Layer 3 of a small transformer language model trained on English Wikipedia (13 layers, counted from 0, width 64).
Take only the direct path to the model's output, skipping the later layers: a vector added to the residual stream pushes a token's score in proportion to its dot product with that token's output vector.

Output vectors of the tokens that the questions are about. A number n stands for (n - 500) times 0.012.
"Ch": 493 515 515 483 500 462 559 516 463 474 524 465 493 546 523 502 559 412 527 515 521 493 566 498 488 424 477 507 470 545 447 542 501 483 554 462 444 466 532 505 438 517 588 520 456 474 513 568 430 553 570 509 531 458 483 516 448 477 453 488 491 598 527 423
"all": 523 584 512 489 528 525 536 433 514 495 489 468 514 544 508 539 486 451 555 403 490 478 464 458 461 458 579 558 422 499 466 491 458 569 410 501 449 520 571 442 479 426 565 519 456 556 496 528 486 563 488 553 527 427 514 498 613 499 509 498 437 531 537 453
"ب": 540 507 554 502 417 395 470 479 456 527 505 472 451 562 538 556 518 414 569 412 606 490 420 458 526 505 414 419 472 527 466 561 579 472 486 536 450 513 555 493 428 437 588 503 441 618 563 541 478 529 583 461 524 486 496 492 505 427 572 466 595 541 477 458
"structure": 528 555 466 511 450 424 566 449 460 565 489 556 423 539 525 507 529 378 530 524 532 553 490 448 523 433 489 440 472 594 452 479 523 556 500 591 521 496 456 361 501 381 561 408 518 598 557 479 488 518 537 422 533 434 515 426 539 449 525 418 662 556 550 540
"ł": 501 540 527 554 489 439 497 462 430 503 516 500 474 515 515 513 515 461 600 497 500 581 436 523 398 473 505 545 460 513 454 543 522 454 418 501 467 527 513 530 463 476 517 427 441 427 529 589 464 585 530 528 560 444 484 488 493 456 517 440 516 631 595 489
"T": 893 608 616 632 397 115 621 489 364 795 614 349 321 585 724 948 592 33 601 286 571 379 264 352 315 234 370 499 309 629 391 711 649 436 233 475 346 316 534 223 425 384 833 229 371 776 595 658 239 660 720 423 576 333 544 489 588 285 799 336 937 910 560 511
"@": 537 611 531 556 412 469 525 479 451 544 528 539 489 467 522 549 522 417 496 446 505 516 496 444 475 499 444 473 383 535 507 577 556 467 411 508 525 496 500 502 417 524 541 450 468 535 565 563 498 526 501 491 512 480 526 490 461 460 581 517 482 545 501 459
" School": 538 459 525 511 437 510 592 485 538 541 459 381 505 572 507 561 531 480 515 477 529 536 549 435 487 523 493 480 457 516 461 506 500 428 480 499 454 478 494 446 399 437 525 424 477 602 526 477 488 541 567 468 518 518 492 475 500 483 572 423 551 569 546 543
"′": 544 544 561 499 422 397 512 507 523 482 449 524 481 466 541 502 591 441 565 530 499 507 501 535 405 504 427 564 474 518 507 590 430 439 404 477 444 459 543 370 545 507 526 450 546 537 642 537 494 581 541 493 501 472 469 518 454 454 577 414 484 646 506 428
"==": 556 544 519 440 474 420 527 552 560 486 488 493 516 463 522 522 448 349 515 549 533 573 532 547 440 517 462 596 536 591 485 443 516 554 513 511 423 418 627 384 401 423 532 511 414 536 532 457 471 523 462 544 482 462 510 519 535 521 543 423 520 524 457 557
"—": 520 506 546 533 460 477 512 538 539 485 551 505 468 427 523 563 467 485 479 509 500 534 540 466 457 500 473 458 486 539 478 509 474 493 504 510 481 428 519 446 454 452 503 562 466 463 515 504 500 508 499 499 532 478 507 545 487 512 542 496 504 605 507 474
"ec": 466 504 502 519 497 482 470 566 508 517 462 474 469 453 522 504 529 403 493 487 548 451 544 456 439 502 524 501 427 470 477 583 527 498 436 477 505 483 537 454 511 549 498 519 507 551 468 529 573 629 569 596 534 439 460 444 479 451 493 531 591 478 523 412
"log": 505 429 622 499 487 451 559 507 327 511 506 550 507 513 516 552 547 397 523 476 539 552 498 493 463 484 450 506 499 470 411 534 516 537 499 519 514 484 481 448 583 467 536 487 466 484 463 456 501 539 605 491 462 449 460 414 472 478 577 567 572 525 548 516
"===": 515 582 543 478 481 390 541 608 564 464 485 495 478 442 512 570 492 398 492 559 540 589 522 495 487 522 466 528 541 636 457 468 561 496 488 537 475 471 568 449 399 380 487 455 475 603 515 479 379 502 456 480 495 462 529 496 478 474 574 507 486 524 468 513
"ix": 548 534 459 548 504 395 466 570 555 540 589 430 493 480 511 548 512 369 485 447 540 508 488 496 457 483 482 526 460 506 430 548 505 568 437 574 518 498 483 464 467 482 515 510 477 503 485 535 518 522 578 459 455 446 504 441 497 454 544 526 490 505 603 532
"⁄": 621 517 547 501 520 526 505 491 420 512 487 495 479 502 552 557 596 450 499 430 513 564 450 488 409 446 490 510 497 478 402 604 509 446 353 560 406 460 481 364 488 479 482 490 449 562 612 555 529 618 493 507 524 407 593 480 452 477 606 460 480 557 508 556

Output weights of attention head 1. The head adds the sum of these rows, row i times number i of z. A number n stands for (n - 500) times 0.00058.
o0: 500 568 500 478 432 555 349 617 317 433 499 606 611 521 433 282 384 584 570 754 593 683 463 743 552 522 344 491 400 524 492 450 398 319 298 420 483 718 361 317 385 493 545 584 467 523 537 615 576 534 521 546 431 502 580 574 510 521 458 541 404 727 471 431
o1: 563 656 688 399 524 413 554 470 604 501 421 555 479 626 515 579 398 315 561 708 369 579 665 344 449 426 553 365 377 511 594 457 581 654 630 531 636 784 408 347 636 358 385 273 410 565 472 445 354 540 322 572 593 468 569 285 557 397 716 446 541 352 274 626
o2: 554 405 565 768 631 635 536 456 466 664 711 620 568 315 604 376 343 662 623 818 497 383 404 670 520 706 484 241 471 647 325 430 591 608 262 606 315 433 484 253 438 453 413 502 488 628 617 398 271 285 389 435 571 540 645 415 803 252 403 533 365 615 471 426
o3: 653 609 357 327 602 530 365 517 589 587 512 320 651 448 547 610 395 452 481 287 427 586 867 341 493 547 431 667 357 708 825 378 509 654 395 349 408 396 603 567 389 274 713 428 409 432 426 604 754 622 531 501 360 535 724 345 387 378 540 284 390 613 518 648
o4: 470 468 577 187 652 379 544 762 319 592 513 413 758 624 320 589 303 740 652 597 552 282 587 451 652 410 380 586 484 522 270 519 525 429 274 746 593 465 640 531 361 531 567 604 376 288 660 559 525 494 516 474 537 356 561 559 581 425 373 306 391 529 685 375
o5: 556 562 412 850 603 650 198 332 671 296 740 436 467 529 360 664 651 664 496 461 519 677 634 354 584 567 613 490 210 538 274 610 471 373 343 415 351 483 520 379 436 352 346 486 454 271 735 590 392 444 689 301 483 563 784 476 645 709 650 385 320 397 765 445
o6: 614 747 635 422 520 410 548 288 684 456 224 658 449 470 622 514 517 543 497 520 488 404 673 444 496 361 448 620 627 517 295 506 314 384 738 282 588 699 550 399 699 449 374 303 665 467 528 567 511 593 557 530 606 362 556 392 417 437 362 529 865 505 61 436
o7: 483 409 462 371 679 323 284 585 408 182 839 257 725 430 339 607 457 443 560 585 579 406 511 580 400 303 434 473 471 315 667 643 587 156 428 472 418 427 439 677 698 512 744 562 723 466 237 591 730 534 635 635 355 790 316 120 276 540 501 582 369 872 858 633
o8: 482 584 430 333 381 362 482 718 559 419 469 647 431 518 554 569 652 473 459 433 484 675 606 616 421 298 367 676 756 504 445 750 350 563 478 401 202 521 652 595 359 600 411 671 335 365 339 614 399 681 478 548 414 482 231 523 572 750 485 542 333 616 590 388
o9: 629 693 377 761 103 537 629 427 638 340 367 592 582 421 401 521 617 378 274 425 500 800 520 609 495 454 638 456 419 353 622 611 636 605 516 356 553 592 544 440 499 615 589 298 556 564 373 433 255 519 687 275 481 473 444 470 690 697 529 406 357 367 271 823
o10: 268 719 603 494 591 672 272 428 280 398 688 436 393 509 282 599 559 407 471 433 573 696 604 437 328 482 383 535 874 586 656 383 700 471 327 633 385 255 687 452 212 289 519 515 654 614 643 616 566 424 453 604 625 513 253 508 237 552 304 762 384 563 443 770
o11: 485 650 702 525 453 529 519 694 230 547 384 667 371 797 540 681 456 582 379 291 400 483 562 463 459 518 202 319 548 486 652 426 859 437 527 445 494 585 644 616 359 632 387 828 375 694 514 703 431 524 485 392 438 135 413 387 387 536 222 597 526 417 649 334
o12: 547 689 538 237 531 372 656 744 284 376 607 167 490 455 468 587 250 510 523 492 483 171 488 442 764 383 504 513 303 451 484 481 648 325 616 684 851 402 453 502 619 677 681 637 457 411 694 384 586 369 637 433 512 655 650 378 595 524 622 466 453 275 354 465
o13: 407 406 412 644 494 571 506 625 534 553 413 399 649 331 327 641 551 745 244 355 476 459 455 502 351 562 409 419 212 524 613 632 413 626 507 683 454 305 635 489 610 705 351 739 530 413 507 543 437 603 572 528 564 464 448 529 218 570 408 451 479 723 489 526
o14: 315 391 705 671 317 490 403 528 653 435 631 608 342 680 360 411 719 304 673 628 490 467 373 479 589 380 458 367 419 548 425 486 362 374 344 663 660 596 593 536 441 456 760 316 303 622 551 577 652 613 609 390 438 464 382 451 456 603 659 160 622 442 847 351
o15: 435 466 365 399 457 541 535 374 385 528 693 421 433 369 605 501 602 552 680 556 516 414 311 513 545 456 299 600 573 631 578 446 278 743 723 376 568 555 403 519 540 663 608 400 576 324 414 440 722 559 456 504 599 561 590 659 509 371 479 417 553 596 100 459
o16: 338 439 384 390 492 399 514 521 532 604 515 468 516 703 232 517 746 601 576 536 390 683 405 414 397 444 541 634 403 453 477 696 401 606 693 440 644 437 395 522 379 584 289 419 428 502 610 381 452 437 477 409 733 248 440 682 705 384 533 467 602 464 586 678
o17: 482 516 552 591 428 386 475 525 522 551 290 462 561 534 763 475 616 629 351 253 372 283 520 217 459 598 631 497 354 472 641 365 699 511 785 686 500 426 660 646 698 270 614 453 583 646 599 450 462 562 468 299 575 448 621 210 248 331 447 347 583 534 615 708
o18: 288 307 526 624 548 580 571 541 442 520 545 372 480 398 579 436 403 454 329 186 388 436 451 556 429 507 572 386 585 379 477 453 871 463 650 495 508 502 527 597 641 547 497 835 602 669 446 587 592 378 406 554 450 387 413 610 371 535 515 733 523 388 528 444
o19: 595 462 898 427 445 342 524 563 152 446 413 688 317 738 811 465 396 538 370 618 757 468 361 386 350 453 248 491 796 429 582 357 485 607 586 357 605 700 431 587 451 601 313 416 641 401 634 474 411 592 439 412 573 491 494 485 506 388 364 736 384 491 442 429
o20: 664 585 449 401 664 425 563 250 386 557 470 649 601 667 563 638 731 564 735 602 543 280 360 417 452 436 389 422 692 420 506 421 685 537 565 474 429 507 522 706 538 640 509 515 721 286 427 324 267 493 585 417 447 480 407 457 505 479 161 557 564 374 475 416
o21: 593 303 558 659 507 429 405 829 299 288 620 332 858 332 759 231 428 370 688 660 582 299 496 625 593 425 415 372 300 406 659 293 550 291 479 406 631 449 324 525 683 404 614 505 541 472 624 429 672 398 613 515 492 679 490 487 465 373 514 640 452 646 575 467
o22: 580 302 335 203 464 538 492 487 498 588 385 344 454 332 389 469 395 584 370 501 579 622 453 390 629 494 400 611 242 597 225 382 627 443 400 624 830 624 562 384 302 674 539 719 435 607 682 381 617 485 350 504 763 607 472 467 338 537 741 575 582 351 610 759
o23: 438 468 530 553 685 547 562 699 518 711 545 380 454 321 681 512 356 514 501 424 511 561 634 544 510 565 633 598 292 729 478 681 374 480 531 416 401 436 364 574 425 274 403 506 257 582 479 511 541 423 370 506 373 448 366 391 605 384 714 538 456 658 439 577
o24: 494 592 435 382 404 412 326 483 334 337 470 564 570 581 528 381 376 486 549 633 455 807 675 479 654 694 304 534 393 481 491 369 573 393 258 377 675 741 244 410 360 364 541 525 411 446 473 729 640 567 556 682 445 466 562 719 585 564 766 482 190 564 541 511
o25: 430 279 548 765 530 588 419 327 254 447 689 353 472 722 393 688 592 623 350 351 644 240 446 506 457 506 302 499 449 476 421 483 545 481 550 427 537 598 456 977 495 799 348 253 845 529 526 673 615 546 581 379 577 400 338 522 309 490 434 739 318 704 321 495
o26: 485 405 396 886 651 727 376 308 562 656 618 151 532 562 377 757 681 576 403 505 293 145 330 694 544 578 495 377 166 453 806 469 450 812 581 413 201 188 523 781 763 635 311 549 593 677 512 298 245 354 560 478 566 513 627 457 527 432 489 528 421 535 376 650
o27: 466 409 257 400 565 491 333 459 658 571 579 502 489 461 545 288 608 444 509 534 309 603 604 546 373 490 394 525 368 603 525 404 468 713 503 387 391 571 389 426 507 504 476 608 630 397 543 533 534 627 504 536 412 631 690 614 535 551 766 601 363 580 273 364
o28: 495 509 453 353 433 500 529 595 226 456 523 415 587 475 489 462 328 571 597 521 529 302 669 647 793 517 555 501 579 415 292 452 544 340 516 571 380 560 500 584 568 452 625 434 582 695 331 631 507 539 356 588 498 530 657 334 437 478 372 604 532 667 344 453
o29: 556 770 404 438 451 438 276 418 584 584 668 586 360 594 562 319 584 563 570 689 325 614 482 575 399 481 560 669 348 598 451 508 466 356 397 653 190 769 328 427 464 451 498 521 390 657 624 426 501 376 402 620 489 536 513 416 568 502 715 525 30 563 561 545
o30: 603 469 515 498 488 374 304 413 476 367 745 346 387 651 536 613 607 400 604 513 318 314 503 677 552 334 261 634 799 396 500 487 509 467 417 237 302 473 479 805 614 643 393 482 579 658 410 519 599 329 630 706 571 411 303 474 686 463 589 660 198 478 594 573
o31: 203 323 452 604 533 564 388 371 588 541 666 331 538 489 421 490 845 420 426 504 428 449 394 663 508 247 417 532 451 347 521 431 707 706 508 258 375 313 661 780 419 561 644 656 594 622 656 346 367 447 508 291 635 483 384 669 641 641 482 610 438 416 650 508

Each question shows a token from some text and the vector z that the head gathered there. A number n stands for (n - 500) times 0.0021.

" fa": 432 564 114 466 581 497 600 449 590 341 505 619 422 507 827 381 717 743 492 491 410 364 468 552 468 446 255 443 457 332 207 513
Which two tokens does it push up most, strongest first? "T", "structure"

" U": 548 775 193 477 408 445 519 638 601 432 673 680 508 517 633 358 455 677 515 659 404 466 481 478 558 480 277 540 606 546 200 431
Pushed up most: "==="

"í": 540 584 390 422 472 485 510 499 530 491 577 562 481 469 550 386 552 541 564 516 402 465 581 521 574 538 286 567 622 489 334 452
Which two tokens does it push up most, strongest first? "===", "structure"

" in": 502 442 437 474 546 637 451 543 676 337 418 586 503 616 602 607 458 470 604 476 389 485 414 666 506 452 377 480 466 377 326 475
Pushed up most: "—"

"ur": 520 532 251 440 561 453 571 614 628 416 485 402 420 583 691 483 660 498 430 395 426 436 595 505 457 650 387 600 607 461 393 488
Which of these tokens does it push down most? "==="

"ed": 367 550 516 385 479 599 433 545 457 385 483 611 515 451 653 482 501 712 714 569 558 581 388 407 486 511 438 582 483 468 502 626
Which of these tokens does it push down most? "=="

" w": 589 532 339 364 642 464 521 585 704 321 393 639 482 659 600 464 505 505 621 513 400 532 553 629 512 475 262 469 536 420 290 385
Which three tokens does it push up most, strongest first? "ec", "log", "Ch"

"ing": 422 554 286 512 536 481 575 543 736 424 584 497 348 648 555 512 741 490 444 442 452 287 538 560 401 638 448 629 553 397 422 540
Which three tokens does it push up most, strongest first? "Ch", "ec", "ł"

" Ho": 545 606 426 634 501 416 305 647 587 551 540 501 592 415 545 391 506 534 433 427 399 692 550 559 600 297 323 575 626 530 424 429
Pushed up most: "=="

"duc": 670 600 223 390 535 511 548 754 532 323 498 613 479 615 709 408 453 466 586 481 442 527 633 515 566 597 317 517 550 447 245 404
Which three tokens does it push up most, strongest first? "ec", "log", "ł"

"lo": 395 552 519 369 519 587 402 542 395 380 462 615 609 425 668 521 487 729 697 560 563 623 466 424 516 534 410 518 523 500 465 583
Which two tokens does it push up most, strongest first? "ب", "log"

" the": 417 594 19 503 536 308 637 415 668 516 612 652 435 603 579 512 794 691 486 630 449 295 439 550 413 626 288 466 495 253 193 513
Pushed up most: "T"

"al": 518 514 356 362 546 531 672 448 600 317 431 606 463 575 586 543 713 559 517 551 472 375 479 594 447 594 321 555 528 436 286 460
Which of these tokens does it push down most? "ix"

"act": 493 471 300 494 617 421 429 610 696 472 620 702 488 603 647 379 557 650 557 479 497 433 480 505 504 650 379 557 616 491 419 566
Which of these tokens does it push down most? "structure"

",": 491 512 409 504 462 471 432 577 395 534 539 555 504 424 595 378 472 731 646 540 449 588 517 485 617 663 443 550 626 563 515 566
Pushed up most: "ب"

"-": 516 548 322 514 352 452 477 666 507 540 483 410 420 456 567 548 569 571 568 459 431 560 375 481 561 549 459 618 580 563 519 485
Which of these tokens does it push down most? "==="

" at": 460 530 350 530 581 520 425 480 620 399 562 773 387 526 769 434 663 723 661 481 279 432 386 647 501 495 260 390 489 459 373 472
Which two tokens does it push up most, strongest first? "T", "ب"

"na": 510 684 413 777 460 505 356 533 514 655 682 433 418 513 517 356 493 580 431 258 344 384 661 491 582 324 496 628 621 575 332 536
Pushed up most: "=="

"king": 524 540 518 500 488 550 468 428 576 549 532 581 380 540 467 443 620 649 555 493 341 413 493 548 577 497 316 543 621 563 361 406
Which two tokens does it push up most, strongest first? "===", "⁄"

"pr": 555 532 358 521 345 474 481 691 524 546 457 378 362 461 597 547 534 531 541 420 430 541 368 466 590 549 464 644 582 610 541 469
Which three tokens does it push up most, strongest first? "′", "ł", "ix"

" 7": 528 598 447 505 424 585 486 265 526 470 657 681 322 529 564 422 551 722 590 544 358 418 421 561 650 475 336 560 544 558 289 372
Which three tokens does it push up most, strongest first? "===", "structure", "⁄"

"er": 557 536 402 424 467 571 532 543 533 519 545 482 426 543 505 390 562 593 536 504 389 467 587 513 550 593 422 541 608 541 402 498
Pushed up most: "⁄"

" City": 532 578 344 565 509 338 378 539 617 580 561 579 574 402 584 441 525 574 528 467 443 605 416 544 577 337 252 580 599 501 363 485
Which three tokens does it push up most, strongest first? "==", "===", "structure"

"ic": 489 596 268 326 532 502 728 590 581 261 326 414 496 453 731 494 626 513 507 445 402 416 566 601 400 486 317 501 590 428 346 474
Which of these tokens does it push down most? "@"

"ha": 626 602 370 588 529 453 542 535 462 575 613 594 417 521 616 356 625 648 477 440 366 551 598 472 667 563 391 584 573 564 445 523
Pushed up most: "@"

"s": 468 479 326 418 370 467 476 732 729 563 585 767 483 570 619 450 593 608 619 573 560 482 396 424 453 708 484 655 484 542 583 706
Pushed up most: "Ch"

" ": 510 595 346 517 407 424 500 547 560 548 484 454 469 401 583 533 564 512 564 412 398 481 437 514 594 491 350 666 593 547 487 451
Pushed up most: "=="

"ra": 477 602 275 423 405 420 603 530 471 457 590 477 426 524 598 506 538 665 499 569 492 403 460 429 453 547 364 478 545 489 270 426
Pushed up most: "structure"

"app": 459 490 300 437 602 441 436 663 654 462 602 602 472 537 684 419 678 537 525 462 486 352 484 450 460 654 407 518 593 472 503 598
Pushed up most: "Ch"

" he": 520 570 259 433 525 386 578 579 640 380 447 507 541 517 625 530 519 564 560 508 373 461 464 540 477 527 235 592 651 496 314 379
Which two tokens does it push up most, strongest first? "ec", "log"

" un": 480 563 321 410 424 351 451 554 486 410 515 608 502 506 636 543 568 659 588 534 534 556 471 491 467 630 451 558 631 461 351 502
Which of these tokens does it push down most? "=="

"ty": 527 522 401 520 593 502 472 543 489 358 509 512 463 414 644 424 532 546 542 485 449 429 470 485 481 534 284 577 616 520 314 484
Pushed up most: "structure"

"—": 464 559 419 392 296 419 436 600 527 458 496 487 286 423 445 583 553 499 694 616 588 542 324 428 495 638 534 646 586 514 598 536
Pushed up most: "log"

" m": 593 469 451 514 605 541 485 630 691 422 453 479 385 596 623 462 548 565 517 362 332 510 448 510 612 404 327 624 638 503 456 417
Which two tokens does it push up most, strongest first? "′", "ł"

"\n": 557 475 246 466 453 627 373 646 743 470 771 783 201 518 671 414 747 403 796 645 280 416 458 682 600 714 259 531 375 383 558 673
Which of these tokens does it push down most? "structure"

"ban": 569 465 291 567 565 585 354 470 493 527 577 524 261 626 733 465 828 659 618 399 151 397 606 614 685 595 303 535 443 438 333 501
Pushed up most: " School"

"cent": 501 645 323 523 464 481 481 418 356 487 525 650 479 447 754 360 597 782 559 455 382 509 639 592 670 525 355 451 501 572 369 408
Which of these tokens does it push down most? "Ch"

"v": 526 588 337 465 423 464 538 594 545 518 468 465 463 419 621 509 536 540 582 473 397 505 471 474 614 575 332 648 597 565 523 463
Pushed up most: "′"

" do": 546 562 384 473 533 558 473 508 584 522 511 615 463 472 564 328 596 568 508 502 410 403 585 497 539 468 235 522 582 497 274 449
Which two tokens does it push up most, strongest first? "===", "structure"